Layer 8 of a small transformer language model trained on English Wikipedia (16 layers, counted from 0, width 128).
A neuron adds its activation times its output weights to the MLP's output. To switch it off is to set its activation to zero at one token and run the rest of the model.

Output weights of the MLP neurons that the questions are about. A number n stands for (n - 500) times 0.0018.
n22: 604 527 445 496 485 499 474 611 471 504 522 441 449 540 551 465 417 478 518 445 521 480 436 456 501 428 496 527 517 499 537 475 613 577 445 510 532 412 582 453 528 520 433 424 394 501 543 593 556 474 488 470 503 495 470 494 461 488 482 528 544 493 448 531 480 463 459 583 496 471 494 543 544 605 481 466 533 453 447 578 504 418 495 554 483 503 464 493 465 493 433 537 456 434 570 538 485 500 491 542 531 547 623 529 448 415 504 510 526 493 457 455 505 558 545 554 503 470 539 479 505 475 508 513 523 447 551 462
n40: 495 489 535 556 477 490 500 434 513 457 509 538 472 525 489 524 478 532 474 480 482 474 531 449 557 467 469 497 579 441 490 477 576 519 416 525 551 556 449 568 533 474 498 505 516 447 471 532 537 542 468 514 454 503 484 490 459 446 434 432 461 511 470 498 493 500 502 468 524 564 500 486 527 515 455 476 493 478 532 867 469 528 404 514 419 467 467 476 540 457 521 489 388 430 448 477 403 458 492 465 570 560 505 516 510 486 969 527 461 500 498 513 496 514 472 485 491 495 472 537 462 521 548 565 489 553 452 519
n73: 501 503 520 451 546 507 585 442 502 499 408 507 494 477 506 439 563 472 467 441 493 484 530 501 560 491 474 456 530 538 470 492 509 541 541 613 524 468 564 470 510 511 513 524 521 483 513 437 474 461 503 520 532 477 486 437 487 504 505 490 521 497 549 531 484 412 548 507 549 445 459 542 473 501 473 489 393 510 414 500 524 514 511 427 527 551 569 532 453 477 513 591 523 447 519 537 554 486 531 472 504 466 448 449 520 509 519 485 491 495 492 547 496 459 486 567 501 498 503 501 513 500 526 459 516 518 531 488
n178: 359 439 456 561 588 452 398 484 509 547 520 529 571 533 470 476 411 565 535 405 517 534 471 500 435 507 570 545 520 476 526 529 471 489 508 498 487 495 495 452 426 449 467 439 484 588 465 553 465 490 455 533 559 437 458 418 542 472 557 519 503 530 558 494 510 514 527 503 550 455 554 597 504 494 544 589 507 473 463 486 489 501 444 545 458 508 586 584 427 460 649 466 511 532 429 462 513 403 429 487 531 550 497 481 512 523 355 567 576 562 509 433 425 571 483 498 457 533 468 505 451 468 537 595 581 522 486 464
n219: 507 530 602 491 515 488 447 501 505 442 554 451 510 536 529 535 541 538 531 416 496 509 530 535 463 513 494 416 512 496 454 553 512 532 485 434 480 541 495 519 558 477 474 571 537 524 538 495 470 505 416 544 594 506 381 558 504 435 499 475 488 415 509 541 552 544 484 508 498 473 563 474 502 486 454 477 481 483 500 484 450 423 474 557 479 501 535 455 484 542 452 503 506 496 473 414 446 556 501 533 462 478 489 527 508 567 464 467 441 539 444 514 518 451 552 562 593 518 531 514 524 508 520 414 478 471 490 517
n230: 477 499 479 410 531 538 496 393 541 511 519 462 536 551 566 509 600 476 544 521 510 565 562 484 544 488 396 513 586 444 459 508 500 463 469 516 466 508 544 439 499 499 580 536 470 496 503 560 499 549 531 439 477 504 491 433 497 527 474 545 490 457 489 439 525 526 453 448 455 522 475 515 512 565 468 489 526 496 476 513 535 490 495 517 547 448 553 514 449 551 508 573 436 510 573 582 547 442 554 570 464 568 526 489 526 443 508 559 451 443 475 436 436 383 477 504 554 476 490 470 534 397 596 496 480 439 455 430
n300: 435 550 472 501 474 489 402 508 541 431 526 507 462 518 475 534 397 494 528 507 491 525 510 550 581 496 450 562 554 497 575 632 562 474 577 505 509 465 456 456 494 542 486 503 449 467 536 401 594 530 452 564 479 472 509 452 446 510 536 551 429 444 519 514 537 493 431 509 454 456 553 444 442 557 465 412 484 455 509 476 444 471 466 425 450 498 561 560 590 532 490 486 474 501 579 480 532 546 503 428 575 435 437 447 553 477 491 509 516 500 440 595 542 518 546 506 500 539 562 513 402 641 520 595 519 400 471 504
n309: 496 433 545 429 456 460 437 596 482 525 543 523 509 584 410 578 487 466 553 466 550 461 573 549 494 536 440 450 479 495 552 541 460 567 480 506 486 434 485 511 456 538 513 569 517 508 501 516 526 527 509 509 618 512 558 555 567 518 511 522 458 481 542 489 513 412 480 452 439 485 604 508 485 511 525 457 540 525 485 517 441 496 547 581 459 494 448 533 531 448 411 537 484 420 546 474 569 418 456 461 485 548 492 497 453 512 486 450 500 396 485 459 497 448 480 485 432 554 540 520 510 539 567 493 543 462 448 513
n334: 574 428 438 435 512 543 560 556 482 496 535 396 459 472 505 448 603 574 500 498 470 499 484 437 528 499 527 580 496 457 526 460 451 502 563 429 493 566 499 451 433 529 488 494 412 554 492 516 545 506 481 536 519 569 511 479 487 464 596 509 532 451 472 506 536 460 548 412 415 478 465 435 504 514 496 584 613 386 532 472 503 627 540 521 505 474 560 559 519 521 516 494 484 528 558 486 583 497 497 452 577 415 399 402 553 429 369 489 525 489 499 516 520 432 526 441 549 468 491 522 489 505 524 509 575 539 497 413
n338: 460 521 536 504 500 458 499 526 533 533 536 481 491 430 363 489 540 500 514 561 455 524 496 552 535 547 455 414 508 547 534 489 545 492 499 494 416 525 530 535 578 464 580 526 603 483 379 554 538 453 529 451 501 542 467 461 547 505 514 503 432 456 557 474 533 473 574 531 465 505 486 514 439 527 564 553 497 441 462 511 511 431 507 545 493 414 542 544 503 522 519 529 514 448 482 461 608 548 499 473 423 581 522 444 556 488 490 551 429 379 427 523 504 539 430 511 464 482 459 458 565 491 445 505 537 492 481 516
n342: 510 458 537 399 518 515 575 523 494 542 499 501 404 517 468 477 504 493 534 505 467 532 486 505 513 508 561 476 454 497 500 515 413 513 510 599 546 585 467 466 525 529 615 492 496 469 463 466 446 496 428 536 541 485 575 516 562 420 437 533 543 544 520 515 592 516 471 570 540 543 585 565 539 559 384 469 488 471 508 487 554 459 524 406 533 486 497 562 409 433 480 522 483 525 462 489 383 478 546 474 488 504 469 524 438 572 436 531 480 534 528 426 483 434 534 484 503 516 492 558 520 462 524 429 511 459 499 451
n382: 503 464 532 503 542 384 516 524 477 550 421 517 517 514 484 486 453 562 492 392 583 514 514 531 482 522 524 417 574 528 432 494 433 510 468 491 500 424 457 519 473 465 487 468 519 453 453 423 538 491 497 585 503 516 459 596 469 519 535 561 439 523 528 455 515 447 476 599 405 448 465 460 465 580 454 510 458 503 568 604 529 527 437 457 503 467 532 464 449 500 514 501 571 506 493 410 544 520 585 478 537 585 585 562 556 506 414 538 460 435 536 531 489 442 433 556 557 512 575 485 558 478 531 521 497 564 435 504
n386: 510 527 579 442 442 490 473 439 561 472 405 551 488 507 461 488 532 416 511 479 555 475 483 556 537 418 529 469 450 578 575 486 453 500 496 414 438 527 487 477 538 579 474 470 585 489 559 515 529 436 500 486 496 548 481 606 560 511 459 588 452 446 471 503 578 616 473 493 554 482 528 487 499 565 517 486 495 550 467 509 528 589 455 490 485 430 469 573 526 461 477 527 467 483 381 479 566 494 544 523 454 441 436 494 502 583 485 489 447 463 574 465 422 523 507 501 476 517 483 485 462 481 483 542 558 475 550 477
n429: 525 541 464 473 495 447 485 444 492 469 510 468 508 518 588 478 506 527 445 470 537 452 535 538 453 431 463 499 529 494 478 579 501 494 520 511 505 516 471 562 498 505 554 562 593 478 559 506 500 582 502 420 470 513 473 468 447 547 513 501 456 524 469 489 473 474 444 523 504 460 551 513 492 526 457 486 560 472 471 573 514 534 518 478 513 560 551 461 546 475 543 542 510 461 487 512 485 495 466 486 450 524 544 561 556 460 440 436 587 476 484 547 458 485 435 508 473 505 407 572 477 561 438 519 444 552 530 436
n488: 656 551 472 454 468 548 542 520 556 520 549 527 477 560 472 578 536 463 490 347 472 553 404 488 455 503 553 560 520 438 451 548 416 411 459 508 433 473 530 531 506 547 530 534 529 484 503 448 441 524 469 425 595 515 506 537 494 471 451 530 480 526 502 569 459 510 562 437 489 438 534 476 566 473 452 502 415 505 472 604 456 443 420 482 467 587 523 469 489 480 456 532 555 490 511 477 498 482 523 360 511 503 473 622 533 570 629 485 518 497 432 445 388 509 505 457 490 465 515 590 481 568 512 492 524 530 526 526
n491: 514 460 486 459 538 437 461 447 469 412 517 464 500 492 407 468 441 557 616 455 508 521 546 508 461 434 574 505 495 446 542 559 513 539 476 370 492 505 538 468 483 512 510 545 578 571 503 526 443 498 577 472 410 512 556 420 458 537 497 545 571 535 488 492 530 373 486 444 505 594 440 349 558 519 479 603 525 493 515 631 556 398 485 555 429 382 503 531 541 454 581 584 443 423 542 502 444 482 422 525 500 556 453 512 491 454 718 476 471 498 508 460 510 528 522 381 525 461 462 446 506 592 495 599 498 476 543 580

Each question names a token from some text and the token that comes next. It shows the activations a of the neurons there, in the order above. A number n stands for (n - 500) times 0.014.

Then comes g, the gradient of the next token's log-probability with respect to the MLP's output, scaled to length 1. A neuron's effect is roughly proportional to its activation times (output weights . g). A number n stands for (n - 500) times 0.00079.

"on", then "ti"
a: 500 500 500 589 493 500 500 500 500 615 497 618 717 498 500 497
g: 408 478 408 343 571 420 599 412 492 629 490 556 390 552 329 458 402 621 357 612 384 455 411 338 480 462 525 644 512 384 395 594 701 475 473 582 568 601 652 272 478 421 482 683 567 451 526 544 346 563 403 472 613 404 421 547 659 474 577 596 607 312 248 706 420 378 556 585 392 660 480 495 543 518 357 483 625 576 508 465 573 483 551 472 326 250 415 891 582 374 629 347 677 644 576 430 539 419 580 381 354 426 529 750 371 522 481 450 583 449 488 593 595 446 671 335 330 578 641 544 458 407 684 580 449 517 448 608
Which neuron, switched off, raises the next token's probability most? n386

"K", then "u"
a: 492 500 499 495 490 523 492 493 488 500 498 599 514 584 488 496
g: 446 635 312 304 493 475 670 719 524 460 384 627 545 533 662 548 583 713 524 451 400 458 503 390 348 593 577 375 545 677 489 442 489 420 435 621 444 479 567 488 451 217 405 556 545 548 356 483 551 409 413 710 387 370 527 770 477 421 471 607 472 639 563 366 593 447 505 353 535 421 381 582 503 529 554 382 457 444 368 514 435 494 382 589 430 757 509 429 398 567 217 623 592 512 659 421 702 343 398 523 466 373 511 377 516 521 496 742 328 677 567 616 435 541 494 623 531 372 415 551 634 529 693 532 656 330 280 592
Which neuron, switched off, lowers the next token's probability most? n382

"ree ", then "t"
a: 489 488 490 495 491 496 489 658 488 527 543 488 491 491 540 705
g: 332 629 641 608 563 374 516 464 374 578 536 494 455 466 559 640 591 370 700 531 406 456 685 567 565 501 580 445 617 442 552 408 543 248 375 373 442 433 424 554 458 436 440 412 559 608 437 511 644 594 646 409 342 478 464 666 534 356 726 344 545 443 668 543 392 526 508 727 561 473 697 593 611 452 700 574 463 448 507 443 544 344 413 482 587 514 464 347 294 403 387 380 301 437 578 391 472 624 472 351 641 452 471 484 354 674 563 427 728 608 482 711 317 643 591 517 603 486 228 278 602 379 507 643 439 488 583 343
Which neuron, switched off, raises the next token's probability most? n309

"n", then "um"
a: 500 499 500 801 706 499 494 492 488 600 574 488 500 517 501 498
g: 412 326 441 478 507 353 683 417 640 650 515 538 380 296 451 720 364 470 600 534 545 453 399 570 617 693 457 729 426 489 367 576 411 359 397 530 557 299 574 494 489 538 703 515 632 622 391 518 523 436 352 505 694 525 474 709 497 422 381 380 434 528 567 503 456 650 501 425 294 500 583 444 519 655 342 435 675 563 427 578 538 568 356 389 255 321 437 533 658 474 580 404 472 357 560 330 533 631 632 573 731 455 466 575 434 518 435 314 506 587 432 569 322 354 310 566 569 407 404 501 525 563 607 613 574 799 633 529
Which neuron, switched off, lowers the next token's probability most? n178

"5 ", then "s"
a: 489 500 491 494 496 499 490 490 533 489 677 488 602 499 489 491
g: 475 402 509 338 536 702 566 351 483 567 422 437 457 351 568 395 398 307 470 478 409 567 579 521 515 403 376 370 564 667 570 453 580 412 455 538 545 474 618 383 522 433 458 588 617 504 437 281 556 689 474 515 491 429 629 234 609 176 454 442 343 433 691 710 654 487 464 622 514 636 704 691 511 607 368 635 598 395 557 509 410 366 559 379 545 468 466 324 568 409 405 629 517 487 366 404 507 477 625 334 428 372 452 640 670 601 521 514 485 608 284 547 539 552 593 709 688 327 398 752 450 550 421 489 463 516 702 601
Which neuron, switched off, lowers the next token's probability most? n342

"y ", then "v"
a: 489 501 492 522 513 489 488 489 488 494 489 489 499 495 553 716
g: 270 483 698 632 611 312 443 334 456 297 451 508 480 649 570 433 439 374 534 521 254 523 624 533 361 488 272 724 416 322 552 480 664 433 509 811 467 298 642 448 695 308 567 574 685 520 613 514 667 544 712 643 502 477 548 493 533 525 530 463 452 400 460 385 521 462 438 457 472 660 467 440 441 378 441 584 454 478 636 637 498 638 573 365 770 446 628 533 356 498 609 377 584 491 416 655 464 493 300 528 401 335 529 654 500 385 555 523 577 650 525 429 480 378 511 418 504 559 502 442 442 282 387 419 634 495 633 533
Which neuron, switched off, raises the next token's probability most? n488

"ill", then "age "
a: 499 500 492 583 500 742 496 500 498 498 500 500 652 489 500 489
g: 541 603 607 503 483 454 593 543 593 684 480 545 449 330 349 339 497 592 455 503 389 474 610 419 449 229 562 490 521 711 677 418 478 530 673 553 451 466 787 660 484 502 201 522 543 593 398 420 489 304 532 317 355 557 641 378 555 664 465 492 529 601 489 355 448 619 526 383 288 316 389 373 485 468 363 625 511 544 313 568 404 552 365 609 455 363 557 569 528 188 408 483 734 588 483 422 529 524 509 809 467 540 465 485 736 538 448 478 469 520 429 399 573 498 523 599 536 537 471 613 544 474 349 598 471 532 586 743
Which neuron, switched off, lowers the next token's probability most? n386

"ing ", then "9"
a: 495 779 494 488 507 497 489 489 493 490 490 489 490 499 562 748
g: 617 486 679 427 445 439 557 646 732 562 508 554 464 425 374 646 518 346 526 573 560 548 591 557 588 460 494 609 480 532 489 238 785 469 489 559 516 612 421 462 337 362 509 396 406 618 440 531 518 528 346 312 431 537 382 538 335 588 504 429 402 518 651 406 559 311 469 652 634 441 422 274 479 514 439 413 678 557 649 506 354 553 551 459 432 796 553 412 550 322 582 550 662 626 364 348 639 442 758 290 541 361 329 413 361 323 540 460 442 410 600 549 515 602 537 470 300 472 334 620 628 540 524 678 583 645 421 555
Which neuron, switched off, lowers the next token's probability most? n40

"l", then "oy"
a: 500 497 497 794 655 497 490 495 500 490 541 499 497 499 717 490
g: 468 521 572 310 422 642 393 576 498 383 563 460 584 711 537 770 518 322 498 561 291 296 648 649 660 512 288 332 658 513 501 456 528 457 552 478 410 461 648 429 462 463 549 370 459 410 634 560 434 609 692 461 689 514 373 440 444 452 549 467 443 383 588 475 532 583 527 333 417 492 582 656 292 515 466 538 644 594 608 563 418 384 524 481 553 571 606 543 311 736 266 643 634 318 333 570 440 506 324 539 421 458 709 534 346 523 391 598 425 478 328 292 483 311 546 416 466 443 669 543 583 615 531 616 405 548 679 603
Which neuron, switched off, lowers the next token's probability most? n219

"ted ", then "from "
a: 497 841 510 496 491 496 491 500 488 499 514 493 497 496 696 776
g: 500 432 333 400 347 580 557 696 305 364 455 449 714 599 576 524 379 534 611 488 754 497 696 516 595 643 423 296 288 635 655 460 610 280 388 668 514 455 549 660 577 344 397 456 455 392 554 489 644 432 463 587 497 590 482 613 330 511 527 452 358 378 378 519 591 481 413 335 449 342 568 416 542 516 503 629 666 534 572 496 637 511 398 554 602 566 482 514 744 383 454 416 367 390 599 535 446 498 517 634 456 570 686 314 650 598 572 443 576 491 225 516 528 415 468 635 369 335 331 431 475 587 474 472 566 735 329 605
Which neuron, switched off, raises the next token's probability most? n488

"al", then "ue "
a: 530 500 500 488 495 499 569 488 498 493 630 500 639 492 500 496
g: 675 488 569 656 609 654 591 543 326 299 653 807 474 421 470 449 585 677 601 519 614 276 530 677 355 587 268 626 321 354 464 556 552 402 443 423 481 381 681 590 447 702 362 404 589 617 256 491 476 408 404 604 334 344 534 385 569 593 593 406 538 492 531 736 623 546 396 500 295 387 670 383 375 601 395 371 538 462 651 532 547 568 694 477 371 550 442 422 502 406 493 614 459 608 609 600 531 404 484 404 460 409 507 421 577 454 426 504 669 348 552 515 433 525 567 554 494 520 475 618 297 650 513 391 495 453 497 304
Which neuron, switched off, raises the next token's probability most? n386

"s", then "' "
a: 615 500 494 490 500 626 500 500 499 488 499 488 581 496 500 500
g: 623 581 372 522 376 611 663 691 667 602 479 512 328 579 480 230 718 514 501 456 459 539 446 456 437 517 463 487 381 624 501 470 516 722 260 663 467 599 493 456 581 514 336 629 469 643 336 469 537 512 466 544 581 673 591 470 334 393 456 433 296 621 422 501 442 511 533 588 499 415 557 442 588 453 517 518 444 489 636 497 486 330 458 597 329 699 455 581 451 526 495 525 415 379 579 444 363 600 444 420 528 248 507 502 563 429 473 277 220 461 426 643 556 572 798 623 669 670 329 516 572 469 543 431 339 393 812 461
Which neuron, switched off, lowers the next token's probability most? n22

"p", then "t "
a: 552 500 565 541 500 496 500 495 490 500 500 500 771 524 500 500
g: 560 427 550 600 439 417 499 455 563 451 589 724 423 481 561 607 590 449 528 474 434 371 390 478 445 673 526 421 303 410 409 451 629 657 707 274 354 458 604 489 444 514 702 349 704 558 357 480 725 253 651 497 479 591 342 450 678 546 668 540 527 616 420 314 666 454 580 519 559 356 645 407 533 398 632 422 435 544 466 456 498 441 384 665 474 589 500 563 635 486 353 669 399 266 444 508 554 536 490 621 415 470 504 361 731 514 566 460 403 347 433 423 240 348 409 716 471 603 474 573 356 645 695 355 467 495 544 558
Which neuron, switched off, lowers the next token's probability most? n386

"av", then "ar"
a: 500 500 489 492 509 493 749 517 488 488 500 499 500 499 500 489
g: 276 454 533 501 543 461 432 506 495 491 376 416 513 474 622 434 399 669 395 347 399 318 523 687 512 566 474 445 546 328 325 433 624 433 553 434 575 506 520 682 566 629 311 387 530 557 496 531 536 721 587 494 540 661 774 251 380 364 602 623 409 351 546 597 516 449 486 641 469 528 286 402 506 366 548 516 612 493 628 474 428 856 460 467 528 617 495 482 347 478 689 524 483 461 498 599 562 419 475 348 542 532 498 463 493 489 561 583 483 610 878 607 551 694 422 593 371 311 442 452 460 343 531 518 426 209 544 594
Which neuron, switched off, lowers the next token's probability most? n300

"-", then "199"
a: 500 538 498 488 492 497 490 490 496 491 523 491 538 488 587 707
g: 495 320 539 545 408 461 514 347 622 401 472 505 491 343 638 573 552 629 504 481 550 755 407 465 336 568 301 514 599 344 632 706 475 442 512 579 578 411 505 499 404 571 514 430 641 423 504 414 417 587 620 487 410 710 484 490 636 570 499 329 563 633 346 533 541 268 569 416 314 505 384 493 432 572 87 419 453 653 660 457 466 406 369 574 682 658 532 604 630 347 449 413 668 362 566 595 561 623 465 472 585 305 466 501 509 403 478 328 498 586 517 431 597 611 350 705 622 535 472 555 296 594 768 459 373 487 555 513
Which neuron, switched off, lowers the next token's probability most? n491

"the ", then "re"
a: 496 722 490 496 488 491 505 521 494 500 493 493 494 498 489 725
g: 434 457 551 563 577 661 581 498 409 595 506 427 586 678 473 459 429 314 271 578 439 290 468 536 453 346 574 280 641 421 442 511 615 383 582 392 699 419 509 417 548 511 450 666 297 370 445 554 647 570 428 545 532 716 519 550 502 585 284 582 468 655 629 554 461 546 534 709 477 526 281 617 374 560 459 290 414 354 385 534 504 535 369 223 423 448 313 421 553 548 621 493 671 447 452 305 462 574 460 672 570 482 654 499 499 420 543 384 457 701 685 515 411 466 307 567 518 474 671 410 713 627 525 610 442 517 734 509
Which neuron, switched off, raises the next token's probability most? n491

"ed ", then "by "
a: 494 756 493 497 492 493 498 500 500 499 488 489 494 499 649 667
g: 595 587 555 598 477 551 508 533 651 388 464 315 560 689 698 580 483 348 654 440 517 452 696 566 509 518 469 547 483 608 563 609 462 375 450 296 528 260 578 610 710 541 488 507 385 681 483 419 545 510 455 518 539 585 418 588 591 310 608 553 510 626 627 311 535 592 641 479 460 450 229 428 414 481 404 537 446 316 423 490 473 103 816 373 525 560 478 360 603 516 431 504 563 400 299 441 433 545 606 278 526 402 696 684 519 419 370 432 305 499 627 508 529 456 396 514 600 541 579 638 466 490 423 446 669 481 534 343
Which neuron, switched off, lowers the next token's probability most? n488

"ro", then "ati"
a: 500 500 500 501 521 500 522 564 500 582 497 490 621 488 723 488
g: 379 639 645 432 382 661 657 431 677 355 445 610 605 503 510 346 460 804 655 488 524 500 551 692 322 480 387 344 656 500 640 312 381 635 470 315 483 352 523 480 553 437 525 569 723 405 387 489 497 398 374 515 562 448 439 611 546 470 352 542 319 525 302 592 277 543 545 533 540 774 332 574 481 450 549 400 518 583 483 470 449 623 629 527 451 554 741 360 452 516 598 363 289 546 538 591 780 370 479 512 474 678 483 395 383 494 328 466 491 383 561 519 344 439 575 526 355 664 486 507 450 379 626 497 603 516 573 574
Which neuron, switched off, raises the next token's probability most? n488

"and ", then "th"
a: 491 720 489 501 490 490 488 493 496 498 488 499 491 500 630 739
g: 473 413 353 450 561 548 580 505 531 484 641 474 462 767 404 346 506 534 336 588 721 446 388 509 342 466 650 640 564 348 397 526 555 520 429 357 371 332 489 317 561 592 526 611 430 440 362 538 569 380 504 481 538 590 458 569 505 624 439 600 484 331 554 568 516 600 631 401 498 478 494 537 564 571 324 500 140 504 444 569 607 510 544 475 305 309 342 639 624 510 631 435 303 489 554 461 474 673 520 792 526 584 538 782 628 445 488 584 506 514 481 547 712 615 603 532 709 483 444 395 508 405 397 380 447 512 546 140
Which neuron, switched off, lowers the next token's probability most? n491

"uring ", then "the "
a: 488 689 567 496 488 488 500 490 495 488 496 489 489 489 714 924
g: 220 452 512 789 366 538 467 423 632 447 523 497 339 617 722 586 424 698 548 466 358 545 524 436 703 604 198 440 458 658 595 592 455 524 413 288 484 299 578 508 457 601 300 628 576 614 514 697 284 346 278 433 601 557 608 428 511 520 555 525 557 516 545 457 479 631 506 398 603 598 509 426 617 497 675 410 526 367 466 509 519 394 577 392 426 334 572 464 511 524 488 588 369 363 430 517 498 397 484 272 481 541 608 430 403 520 494 481 485 472 776 573 710 517 476 415 418 317 661 397 448 588 611 575 704 579 406 548
Which neuron, switched off, lowers the next token's probability most? n491

"de", then "f"
a: 492 500 497 500 500 492 522 512 491 499 493 498 589 495 492 499
g: 515 555 590 454 501 500 657 420 611 661 585 503 231 516 523 409 502 362 595 483 444 430 601 600 384 495 459 441 501 552 455 497 578 556 467 604 577 497 509 430 564 363 492 388 597 544 314 481 394 527 664 374 455 654 402 677 340 679 505 693 787 304 520 606 682 635 586 656 620 307 328 464 576 478 133 595 491 405 578 474 558 583 292 464 506 481 712 421 637 481 464 485 534 496 513 584 350 483 414 687 407 435 399 529 498 453 620 551 285 625 574 365 405 481 308 298 555 639 538 537 686 541 291 543 482 335 462 431
Which neuron, switched off, lowers the next token's probability most? n386

"N", then "e"
a: 495 500 499 607 492 488 500 498 544 488 517 562 488 498 500 494
g: 347 613 242 333 465 459 230 511 441 629 518 339 609 357 408 405 424 377 346 443 492 560 623 521 621 394 497 304 767 481 481 401 451 584 633 471 409 379 365 508 324 481 607 509 564 626 307 591 462 657 718 543 307 536 480 508 618 530 491 587 653 501 544 421 583 561 449 657 580 282 597 282 527 588 650 469 557 316 491 509 502 635 508 435 427 528 481 456 457 464 487 805 510 600 266 589 454 404 547 698 618 600 584 660 601 551 510 494 533 601 480 546 599 533 528 263 395 534 624 534 491 349 322 532 459 559 669 479
Which neuron, switched off, lowers the next token's probability most? n178

"ack ", then "rec"
a: 490 541 490 574 493 497 496 489 495 501 494 518 489 492 497 611
g: 533 317 718 632 527 298 399 361 456 728 502 379 469 656 462 581 460 276 275 495 522 571 785 588 427 390 624 437 427 511 500 504 511 432 454 592 673 220 548 510 761 305 436 428 366 591 522 638 591 532 547 459 416 347 503 775 527 422 451 478 566 396 422 421 350 487 491 414 404 591 488 537 489 508 340 604 536 674 500 479 379 632 455 536 635 493 443 697 445 502 624 293 723 642 457 474 593 395 378 500 460 387 608 483 458 652 486 457 603 582 450 418 628 568 455 348 569 548 401 313 520 449 577 454 716 426 652 492
Which neuron, switched off, lowers the next token's probability most? n178

"r", then "e "
a: 502 500 558 549 500 988 500 500 500 488 488 500 488 489 500 500
g: 432 470 490 392 515 369 523 594 689 699 519 528 723 455 366 421 475 375 511 491 654 511 397 482 656 558 375 663 491 629 604 457 532 387 587 319 547 580 440 584 583 370 483 626 505 357 365 620 625 412 722 647 424 561 559 576 530 436 529 601 658 466 377 543 708 605 384 571 193 527 591 455 605 474 405 460 600 435 485 565 396 456 475 568 601 192 636 489 575 529 588 418 444 566 511 571 466 453 739 713 351 601 513 608 432 354 386 414 490 363 374 624 477 270 416 485 627 410 497 461 578 381 370 451 204 269 485 595
Which neuron, switched off, lowers the next token's probability most? n230